Layer 2 of a small transformer language model trained on English Wikipedia (13 layers, counted from 0, width 128). Numbers have three digits each and are written without spaces.
A neuron's activation on a vector x is GELU(weights . x + bias), where the dot is the dot product.
The model reads these tokens: " was" " an" " American" " polit" "ician" "," " sold" "ier" "," " business" "man" "," " and" " early" " c" "it" "iz" "en" " of" " La" " C" "ro" "s" "se" "," " W" "isc" "ons" "in" " and" " H" "ou"

The vector x that enters this layer's MLP at each token. A number n stands for (n - 500) times 0.0082.
0 " was": 455526345576573545400548546499461503431410505252479593539448495517633587463526447048517539470976530605418562477310374385515572574509488487533435286420467652649376417541635659485577547557474309677459530450577571525578361346577462472368499317531449477570378501590618497522585513548405398434400444511484420347449607493710447602491634467503506556479492475558480577548585439604457670416614
1 " an": 613471669361451362540544444534488529409494387426507546463485687660591520464529512489474660614433338581362552459447459446448719243528504565339538325350484732591480341586541494686542681498474350716482552489646468509592526475547473422348476361468412308606459543535672562376458664553396562700490372596441298434485490620475431593405479637560573506464383419627492515441326545550257660522479
2 " American": 490583384395418536513541637538521499468471507406415414532489643457671562499565473452570572537312375610430575357479574547337553427563484450330380379462499690475499355488537478708506726373492349705511647408678618496673673512539435414301457392446395385533519488545525588358430618651567658494496340554456270358532690525553523491404507691481572470385444658652460547400418374626409597370476
3 " polit": 463512442374451505584516457475443581670507426410484457452511485659641481591417469441506467679438442536370606397389431383493567385602497563301378555409563493552605311368527662559614675360437419587457722518759542493482472395505521440413544388327460430483600465593630473420574417675387654706365379533535282376363499506567526483505697733441420394516399469690472659359457569686433567496581
4 "ician": 513467467362490492558438614596549510559576379428340526430448733544642562555542543341606465582353465591323552263490481541438528402612582525427392527417451545570590360433527464646597668418548488686584690575743573436602618357576463344328486519408373439503542452492445531383455579610446577453408387488431286302476555497523449551327540528474617414383496530685339461395527523549637611526609
5 ",": 467390470410465548405348468473412363541556368349431354482512534566674547506558446466524462469444376489298683419438419445434579351578530618519477479418489633583575261550493597671562607506548216736593545557654546461412534490631470459353563441350522449527599541478584638481333700619467550533615321612505274388440610578531500590321606594566564349402504450598481547352476492585583765496513
6 " sold": 551451594529503490483400376443618403464498434442411403495512545651645600514547522481556502508446613545269593371322380431443600322723554559317422208418589614496584237412487629636496682513473488444619651502718543530418560367519599389433399364225477481524593604482561501564458512671451642537473427505508310428450608504653595455266569636487344467554412486594475590416542409644545570539516
7 "ier": 517478444457484637646410573533600569563636362485347418452458642481623542523470543371505410565365401483358553288512431587461646353513548588381309359488578548620518236574520482708409558385620433666492566450729582541470572413588465432464507433377307448493548426615433671686513477629417533525370400483396268487390596580529422616398640583530602456487407514598472568315432529538568644467472
8 ",": 465400472414474564401351463476431356536555379349441367480501525563683539495547444490519472492435376483284672416432422448436572356571531619511493476421497641574562253530498584678565606511560218724584544553664547444396524499627465457349571442356517448531590550489576639478331688608464543518627315614512270385441605587534511599320609588580565351409507455591487551346482487580588772503511
9 " business": 459504554342504541522671376496444451453458470434515433503385534725645544517451389476459583556388575547284531335473423582443601401557546535331442301489536594565616237447623623573616669375484430470545754493656568448475578507534516262348486438338492513495547457486527559429549485690441696598353308607450280347394629509468601435473508531590459548498518502711534539358533456603567545547606
10 "man": 457540550410416617486473607516497468556553326436361515389493597476637743526486513454526480574291446574314455369510478569420498433566577519372412507406504638582587329414527532583548590388492406520655616486767736425620586366652389318308559466433305418536669478441576452487520494594450503554454370577379285339409486583547633634342570497537607447399493533616530599400503562544636662422474
11 ",": 469406473418479579391348468482435356538559373345452372475496509561685535482539449497519469507445382476280668402440419449456563365564533616515497475427496640588555247523496568684569609515575219716583552545662554431392508501615464455344574449370502445529591552497571639491331687608464542513638315601523270378438593583542519597315599587592562345415516455590484552339494475577593771515517
12 " and": 513435460441475530523414379394598381397579465376404460504527565481680571486489351525553411546432317542316585308481388516439580297563560572422559427469628673599518355538494582709571568603584245534620516610637613454465478474605481454338540378387389437628488621571546580444371604682391562505546289564457260507473507548551554609443593456584550433393485423589456613457501469666581692416398
13 " early": 657601416443560522542598422507473469434536522476500389513524672612673514434559369559464520636663420527282449357463440512356623352478552537615449317422668581624671221501469509722535638523500329512541545479547413465546584452473445356358516388256425427510529584521550491409469694566331594415586340465373264443442545621540599431364698590512542574597574480514579559350569463470635566466502
14 " c": 564549508447529575451483345533629305391500417450465430523521557808660443498519332486575677509516424560267600335380470539358567355529508514397425459464362529671510273447527472556502585511549516579535553548752418424416475466570463456503534379441390414585558438535437623387517492691458516415527317617550283384457465642519496548322550737658568347496535441629491532367545521605324714597575
15 "it": 433373413360519666531485481529580460541566368405460500427467651551586589513485492474476477538461404413309653355519374433426649386575636571386396432390632489665480250439544693640426540381618470471516590478698649381423542532565482406511460402448359459483537406542497560393619505738349650655463359574504311328478499555490556666411423468660559338492413447626558603345554592578574627464487
16 "iz": 480571532372480624465438529509677431520513378410471428523355481603544657601558491504458465509319435533332620373506409445475578464544543563406292378489606616562334312400458662579497677502625563497397564504679650399526541379604431424314442467506473562418668422462491578431632551687395462591555374557450277289444433657458449571293611490591640270442452382613530594402660562632576638579441
17 "en": 499550568437480682452443521618652370374552418355340465435459587493580712530442430635574398520427300511377469362536501480353642457500563560393391452429522608576479215569512640733399601401584420545555495523750584429507506401415362365386516441360303480554569482462501633446562532683334568580530373530435282438433530636652463541398589581599590492494524545533521534454583587444588633580453
18 " of": 537531481460395457483399389469573407585548427414520409499493561652627616482409437458510419630478388434366551342422460468419607330552449629408606395543621574626410254452586663678602579504519287520485635509542592478561497545553551473431489385337403402583538596512518595419530656637374440576634241590429206473445586586610467588313643671538497319503413600485438581328701502610571653448512
19 " La": 522591508414510719417390499383613577629475397402452429397440562417683575560512504546446654591411485604402552433408309462532580337605555667428558294481559456496377298512543513634452649594547358535580539538749612389409549491417473448416413445328316393448432336570536628407515511628391536504541307580386298464521611579664434510357669625756410461504455574525520431379465578700492600501517
20 " C": 597593499440496778527413430470581391444513462465407480563483551582715497475479391545563595506564341515382668362408427563347571319567550553420482424415506540681457302409504502626559580527658461685551572563742487352361502468566467460458471412434294400528555298549490652370526538644540506419493263527502283404371580583475430646375538613613532356492551555583498493363590489565230642607483
21 "ro": 502636589351395730548403531440584597507491411435540515459356525602591561456421496365484376579542453544355465381504626617365598385446482569456506340400493545477463188536514570702347696504618432502618463497762577423454520530469367396510562286406364492456660590461451644381447584617460522384553343563422236421446624554519543611315525471649571485466497521683602597471453553598599632549493
22 "s": 497519541463351610357435459632475398503487465454507508508413435657620679508496475496462488634358356417316632373585495429412546364523474574415397371505569634593454220556587585574466628452599469544513539613728580338428553405618497375510452428305375477460571469501642656449491605650419586539506321590415244478445402603636617615328556407577498453416579437531463617447595581598563689495361
23 "se": 506564610424442652555409490551467344571613509528492389369530517524623619464486519415546425656388419419245506352434434582454597415520516623529362437456574526581347194586565608690507614539563513467500551418679547382630655463511473383463509455325288501524463402561403668391498569608367583391435357505478311427440462650600638680305583418611559503453508489571502516293608563543638646366509
24 ",": 452406484451482637402344485495475337509561391362478384458481501589686533447508447527514464543446389472262678407434412476486534360560531601523520475453498613570567246504502546692581617500589216692558536519652567399367491528593454448339587469360482449516594571508586648493321701591467515512679284601537281380437547587563538606320585582607547331427523500582483531345497468557582774519504
25 " W": 585623461449527735498445438400443329495483491448418474439473505492629574475519451577538462548439365471295553379342551501437427404666577602505573312442628666586369202378501522609585616512548477580591597598701771377418534436582458435381519485382270373582497383507553635380468571683560457503563306624483284455431479502603604459360563532586540444419609579611503581395609501631258613456520
26 "isc": 473564528498521609440377621500651424413562442457666418538497671493615486426498466521529512697483478675471587331518504539303474344531544395384352391464569506669464234554456532644449616467653514539454427481726608465533534398587546456426494413426474336492690453440470543531519564673341598497491276515373264343381369505565435483401569519629535225531474465633570433476492611598538636568482
27 "ons": 488511540479419676424417435589526410508484489368504469553440498626640570510505564399543480635257417442363552358568311488438504389502543507457418388480516618535524208328554479576504599472599445514595503633700747357474521524671415412440454457298379450411647498574589654441489637660300634521472426496458326371438355773631525569364620450547557519461511643514492647395483514464586669514410
28 "in": 521590547473492732397451575603679451599493441464408512552443531485593694545465582549509401619400370447308565268502387492407617402451574486444480362419483531564458246466459594684397664441574456498529610512683553435442511398590396386378566348446301403418767546431535528538448709621380485618507294568482320473488477635551488617404493666458580453517506436499508617333480632583554703457410
29 " and": 490432472482470598531404397410635373357580474395437473485511549516685571449449346559544407590440343536297599312482380547478542289566559554439594439497635643583522359512494558713587584592599247502598512590630633410446464504577472446333553396389368439613494654582560584460353614661392530492589248553477277513481448548564569616451580450593544401414487458584446590462510451649567693421380
30 " H": 440608534479425799540430499398561380526475350483405464519525539538677588530553411609547475592532408453391543413332540554416587374538552549414656356498600651618348250483488605646586584515587483536528468504697590348544502434525507465406497535386268438601742311451516590418429465701510452407479170531468287377394431545612659545317502562628461391562553511573494403355642463628330609501523
31 "ou": 511547527452420714409483475502650574468436507379490483359355626575554633529426609439572533519317418524325447372455415550443452388530507592539438338497694613498367267514559669603361619417622479536392546420782475346457567614537348377533580439318382411500508577531465616524522566634378402564618319595464298451449581549572440566269515553560559332519554492588529520379492602636619641648514

Each question shows the input weights of one neuron of the MLP. A number n stands for (n - 500) times 0.0017.

n257 (bias -0.015): 389437566340356688488642274615442538503602408528681497474532487466340587687500506300384399554702231534531467417590438468602452351538484287720500655380417513382446541368437625318710523618529564456643585572595541497667355620422490595657354564506434513653567533637398425475352579423607696412449487392461387526518371429334353362617497368425431332660562523473434567523609547628551675506664
On which token does it fire most, and how strongly? 3 " polit", at about 0.7

n103 (bias -0.139): 533473547530507499474518514445457528490505493487450443478502535501484512493453475489516518502481452508453480548514530471471528527476512538507494495511492476491517495514469542498539541495518550514487472476505482468489513471523498520505491494488517478471532519481529533495556520550480491505485520507518494553481477474475506469454514531544549519475491499508520511506468456445500490515476
Its two highest activations, in order, are on tokens 17 "en", 1 " an"

n25 (bias -0.070): 592488441386547515395448520516422461563585477496362279498424428496539552500392456557594395486443463522376490576591537504553426473542439514472480500483450535593498514407572377417425682551522490366496429423466430558472461473522526486560533508601579500494438410378478404467478434522449573426519395603537566514513440530417510564498502492537465468656520500429542599508490517549584390550498
On which token does it fire most, and how strongly? 16 "iz", at about 0.51

n220 (bias -0.174): 472547496542594494528506475558590466513510438450457529523608544532451507474465520504564516381552444557489510521463560430453610506539437421536500491476547523549497554521477461513451513515529494464435452523478471515430474520524588426552480482474540588444558458526517478486501478460483436543550504568493515440478531343499473576467496447497499596506504571500422496527450389560458470425473
It fires most on token 0 " was"

n445 (bias -0.251): 506516514458518476498487532448524525493454498509466501464477550529496490542478478479543471503442501515537502459429519484531499474462460475471484517482569498511499553504543513496512468488543484493490482552511504516499492468516509527522484502503546532557522551498517510470528561510482544515514480512481471541496527492517526535493506469474484511515507485516464494467494485492522479458476
On which token does it fire most, and how strongly? 12 " and", at about 0.46

n439 (bias -0.003): 549544503460507424400481476518545481502595458410581483367552513479534411531487500481476443485549382552525473570486573551656520525519511475550466431587448498620491515415396502491386586471576400441446507433433505464476512526502473439491502466427363470502553425440505440488529527413590567510481572492484510600480433517639500544468459552369388431489498431552676510622502545506489461429502
On which three tokens does it fire most, strongest first? 26 "isc", 28 "in", 13 " early"

n380 (bias -0.030): 461445362476453301579429494614512485485586500585398464486579422527662475461574497539468527646668544578433548509539454492651506561442463618470547365503452601550459461565381505541526459508673673548585577523139505256476422635432398483438361497531624774404503534462401435497480385529278294363517632403398464525459638503457645486497508536536435454616466705554497602577436604469497411277547
It fires most on token 13 " early"

n18 (bias -0.040): 432466531549493442484499461469563468496579537486558496429422531517556537530494532535465500499558510473559491514506513554495457521443518504518498428511467520439462496587421506456491524423490536500521556488455524473486530486538504568483533475465409547453520505514446491474445539429454569519449480503513493469511458553532524530555427512509415452509490576575507507573513521485438465460528
On which token does it fire most, and how strongly? 26 "isc", at about 0.16

n511 (bias -0.187): 508470472588536474590620448538515494431548447494526482526578551447440471569491540479549553539508525506530470523581488531500382456468481519510468471421484408466613523495492512493432519485467591535478435547414557512594455564508481481451447495449516516510508516471504428611457533424517513480546526616486258538510535597508570567484514515508571508533459539547433465502500523419404502425515
On which three tokens does it fire most, strongest first? 13 " early", 1 " an", 2 " American"

n132 (bias -0.185): 475467542504468505505506488503469513490479488491497489485502517452498495503507459521538492464495484499510526466494476435504481497524485554555501489481516502507506477539540512503498445483599548539514493550498498510464496497471479494460450445519552469505530538501502486517450490473515525514484533512470441507500508503484477510507536489464510520497503527512479479525522533475480531449551
Its two highest activations, in order, are on tokens 5 ",", 8 ","

n438 (bias -0.062): 462567671325672517451531527591491574623500484625412635580366626335391548584491441476500551425626405487552300524369405622386575461411458449451414580447275518435462335656589532378476611621633494430409722442460417638569549518449358670675479525365419601407429664431492387562430427642553447389653431451512381527329475583557393586524435608519539593718545584319408383539670301441328456462432
It fires most on token 17 "en"

n106 (bias 0.022): 507500603633526540517347609559474290519407490524555351458538546461500447464457542412409534540478427542640448528388502614507585553560374426463494463518513480562387526411583641393498650470550444500473595498448410493524459504401514491568480537435465513431544626602496576606598560576592556590397614570417453655463399464490513431434547572387464478377581426514728449527418450377446520439544
It fires most on token 26 "isc"

n236 (bias -0.043): 443409388455497503535402322551526480666423488678369693354491406444402618548433364612391442535465456359521340627470463340500575548568553478500520548462647594437636521414523470512596309628595376450563466522551306503394394552408531357423494538461425633389580445294523580541423416532522532643625506470600410458593716529558580503461503579550618511626525577426525679637412641631491347435481
It fires most on token 17 "en"

n192 (bias -0.011): 462545383458646609417574548429281591535676556497585586583453383406466552482531399565513342474622617547380390422547537348582550617470416558447541622247416406376558453466446392642407486639427494585428390387449551506535582603595405528513589416678506293423454620468585626404577497486446590587500419443531571581450597527631519318522489492471562465444307649424425586290682549509622429546459
On which token does it fire most, and how strongly? 13 " early", at about 0.74

n442 (bias -0.106): 534533570531481485520484477500486517516534439473509492466514514498524497522457524493544489522499475527471480533522531471490532495480552468493485478532505454486465564489448524475497505471513496500513490485490482503514513495539535509534470484479463527495467472481534543511459543523488517524504531495516447508487506492445514487482497550482508483494489504581555509518489445449476482449483
It fires most on token 1 " an"

n289 (bias -0.227): 519502491391649441465490325629583600535372421463465433533492606486510429479577418491384486475418535572523427578538590583492390611439548606615502473453561476528492347503458539603500480576398575360516454515522432431550328561616464590468300382490703574582681529440464463692387416450554673439500512622548578488545306456650550657495531456442420486520466600559503415544441472534470486519542
On which token does it fire most, and how strongly? 6 " sold", at about 0.33

n255 (bias 0.033): 530495507415460736495478451557663509569540565505495530475446568414438533402446410433460423376411511527665508489343636389698591380453602406556472570485551490553497551503641493426611424458410474524478461616570442674485524453403564382544365649627491513612568450561587505417321698510653548483475632533365367617616396546392437482505560460184693495521495533470480484503563510472431528426517
On which token does it fire most, and how strongly? 4 "ician", at about 0.48

n153 (bias -0.241): 437463489384481519452478516537462446573544433502553500523539516401488429479417494492520569560555443456502362535561454479547383316527545481557486579562500513502395606470437526422541613509533496582346428586559382552471426506500446570485388542433498437577478417361461528538569680570451502464564590556597558469431520494519542544461376551559496558494531546560487458541529543564663329485468
It fires most on token 31 "ou"

n169 (bias -0.008): 667459553376645455506469383604487471559373529502471531490477623545527488482500374498554441663402440556486606596604536529626552574527481529524550511566530483554465589368435461493474397427519489531398411475530535543486384604395498352402437515433455538461565476391508462463483385478604524443602583403433473483605517472536359596498500461476449484535599544492657523445531412620443490432367
It fires most on token 20 " C"

n396 (bias -0.087): 551490592471490586545581553525479558427698531526546428502555495490512525577438566536503493292413521441553443447362675375365549346592577569521480444476526488625603696486477287320515492450587456497527510297349464466524479461512398605486642505537374549614503567600376664444396411495356464493568477415520506641426573521540622392388397502573400521406378552550576435542556466448565607459507
It fires most on token 7 "ier"

n195 (bias -0.172): 334492647500489341655470340878484364592420447567583479603671583470229519553840496575427319408575504558446597543565331340319466521677585496665532527350467717481668524411437456452457520703662516382215500356527553402321580530099736585405284412389439496453409731348543260583535549571698536571365480417285491623684539210531739587314587545508578644661407634546439389566603478437576481451508
On which token does it fire most, and how strongly? 6 " sold", at about 2.9

n359 (bias 0.049): 496537598522457480471431514514544556343546403580445468407444482506510466487510559461495491467502403500541381520538584470498341491437566454406472447533506450425519585522352386433520553496466498496588551518435465498466498545504633668529468540348457586510589432477454533411420628479434669650545512496396493474411508556440425524603399549559520384607518516670480518433534430522515472459537
On which token does it fire most, and how strongly? 26 "isc", at about 0.78

n234 (bias -0.111): 502476637473352486585545504518502459462504593437577502450566496542495555609412438495486488427524470497515455452523459521568537519482567434389635496490468482548483595401511542504535539524551498540548516540475516546529459545482466514526561534507447397489400433452391505574513569445455449381530619591514446609376379466482537383552587568570560505434560407492496537496514613496554484495349
Its two highest activations, in order, are on tokens 29 " and", 12 " and"

n374 (bias -0.176): 499515521519522425557511479460544519474533504460575476519470521440494480549502506510553503463519446482540521454464534435532499500451527507467478521474524472525543511465521522535497488509461503479422472541443480509517496533537541541501514456500540563512469477470455472535461544559434526454494498559498407493458535481518533591496517506485506455474484517503480543500520486463461472435514
On which three tokens does it fire most, strongest first? 18 " of", 12 " and", 29 " and"

n331 (bias -0.038): 445493535519500516491521484438497507496539531487539470460491617541504613449421446465500464463481569469576472604501457434423503504401495501533482499500574458483451586471489477539518572444499525514448524495558502433492536525545488500442496407457536495493595493510501504487591613507544525444447540590533559585459489495531565508488488509507429528441453522473476510472459508434437451491452
On which three tokens does it fire most, strongest first? 27 "ons", 2 " American", 31 "ou"

n159 (bias -0.138): 549324563849545399559512657464485680541543492661507669649721393535652429527424419419411650339528326647450467399589558550368350643518561457579536103574541311450425466230367587493401408410547534606857536515423507316586455472424703525411666324518670268456300598299600417659548454400441579342328575539478370478468430638445582407312618665659584715568460361533459448569696560342639525542482
On which token does it fire most, and how strongly? 13 " early", at about 2.3

n115 (bias -0.057): 489420609538618364576505511445585348423471509408473413425419641456320728465552452495546656655429500493410607497554466503557522610455302554482510661587528554449523632339575492362508411487658511543302533555538674523485505310565443620528606647543408578500617525432467539423453513310571740550400385480505412638473508611422554495519479471597514409583396527342543554413395579446466295468415
It fires most on token 16 "iz"

n75 (bias -0.046): 558374609556565638559494558475541496417366576347604286488459674614435466611383449488475458469428458524564684558424535422497397656580475527370593631505589495507397602440566555446455677481411518534479435557590450532547601474389552540521418546436609505561482632638505564507560511419445575514440538516408454697519520361482471617507444531433453364625624451554614507594429387324446546353444
It fires most on token 3 " polit"

n383 (bias -0.145): 456479571273433586500580364545708585648340504579552509608243770449308331326361548571391623462385615496657430468290392500628415483369345585721292952520512552496559389652604414475422600672520395376343377688545359513372465330756431594508195390726573593950533496523597703472810698604606602445603483496549448577225310508621384480569372421244426566308635540622353537516664390567673348370555
It fires most on token 16 "iz"

n440 (bias -0.039): 539493475428421448423506398485414515575505597429529432474414536524539469411468425528462446566448526549453508504537484530461518502552559505522567645647494535521456500520668460495520498521466552424435454532488517420444535479430549397408490472620459523500540550534458371456514451426523497521472503477550564477485585589434474538470500510386508474484629482470611506483449562608521462495467
It fires most on token 9 " business"

n427 (bias -0.336): 498467505569450428497569521453466496487600457517495498476593507443421433538451544528516463443443530459450417426580531442464484502454473412485513414447543540495587509496442470518547515534600539471614464471493510417538526483403505559551482527566609439505369483516484454437569541553383492544387505571577506474505510431481567492387580534510578562497425447537416433536578533558436560577505
On which token does it fire most, and how strongly? 1 " an", at about 0.18

n472 (bias 0.025): 270439477518561518497509503520438338434500570567468461441449524373287556539517552432478525479580587447621580533369604539555405305536540404655318584516531379696490636409588452531631547313467651413365360580594642556500509271394404377686414486661288677544684686579332598779409515565484590433510325568520634477371689683423588503563536433372274573247709513521530419377405359485510588287606
It fires most on token 23 "se"

n219 (bias -0.224): 489461503518430505523526519496516523555510525512498502515505538495463477546534536528484448478457510468503482472526483454446512495531505493511529533436516549494495456543563542493569508484505529513564487507499518512524499480476520555490482517511556454480485490470524488455494513503512494515495569503525405497483536468483450534497508508510507563512456443539424528503476504473497535489493
On which three tokens does it fire most, strongest first? 1 " an", 4 "ician", 3 " polit"

n86 (bias 0.011): 441357389506506554540399576354469527362553605483635452524593423399627461532560412585456452345661635378581440530571549663660482548485587554440503466374738479559337548662534405590515598624554547427500640361543437378514483357467485551600635431279517521552531396555395385423372350543462391617713603500527284404697610457511447506624482593487630760481217574481233505428464474372469562561585
Its two highest activations, in order, are on tokens 19 " La", 0 " was"

n211 (bias 0.099): 439478615553550440492474545524382533460473383651444432586623511512408515507513444469455542445635565443436479345519486576444468491464427625579408454558558504506500392484563508631614483594605553563560483631405418364474512577464346521496504367545577508467561552486583371446448391496490409606539471388430525566578526524608378439654456334525457482509528483389526548466471568554462521564562
It fires most on token 13 " early"

n354 (bias -0.222): 506487505471509487491500512482464502492522483461445465519489544489472518523536487497479481473469519469528482484524510470494497499499472468489508496515512525504472526532527528489545514501515477481533531536481481528486512452505521500534488496523492495513520504520474495463490535546478529514507532523485404535467508492477504528490514502489499508516529527492510507500508513470498508516518
On which token does it fire most, and how strongly? 18 " of", at about 0.32

n279 (bias -0.036): 596500609373399395446449338606339352584397515507333679528523564644482341221650370578348464597534310500680433465642477421453431519329507382749449521527362517579464368604753497543451411457724330364320496307454583623533609514472468630593476602649559635650511536413362379599599544504777583598598522522688338451415443560622325490440438381745437554690374611484429371507476324699808575337531
It fires most on token 18 " of"

n464 (bias 0.010): 372538490615482667426468392570483444536616528461557437350387535518382434409537675323413553420567444557632438521529525634531545337390620511612332524469558336529497430418445513494527475569537420581417578524554427571427500448295465693535436428463488577530519530551552377401538621505652481640604638569593244585648348358572673537537500565436508482391356455541329368516511616529531387469490
On which three tokens does it fire most, strongest first? 3 " polit", 31 "ou", 15 "it"

n355 (bias -0.011): 421713550347447590705558706627446690490525411563667569551478536494588372483562516459565521416538425614587471439577626452578519248298439568371328556450598474338443493425490609513294325534445637306486546477500465455506595412464539305439510507500504356404390609534649450418668522473415749556601450615548459587464424482439545417438449522283389494554575855306333561753618522578352351337446
On which three tokens does it fire most, strongest first? 2 " American", 3 " polit", 21 "ro"

n66 (bias -0.016): 448542518501520470481530484440531511537478477497481552452463493537529515431485479469545541483477523488448511553529488469501544468457507435486515514507561475520487491548455497503469494469469524544494488524495561514509516516512515542496466548490514476504521486453508516512504560437472557444485499558498549531466534530478495504501481533512504495468487509520468511481542504459496475521451
On which token does it fire most, and how strongly? 1 " an", at about 0.23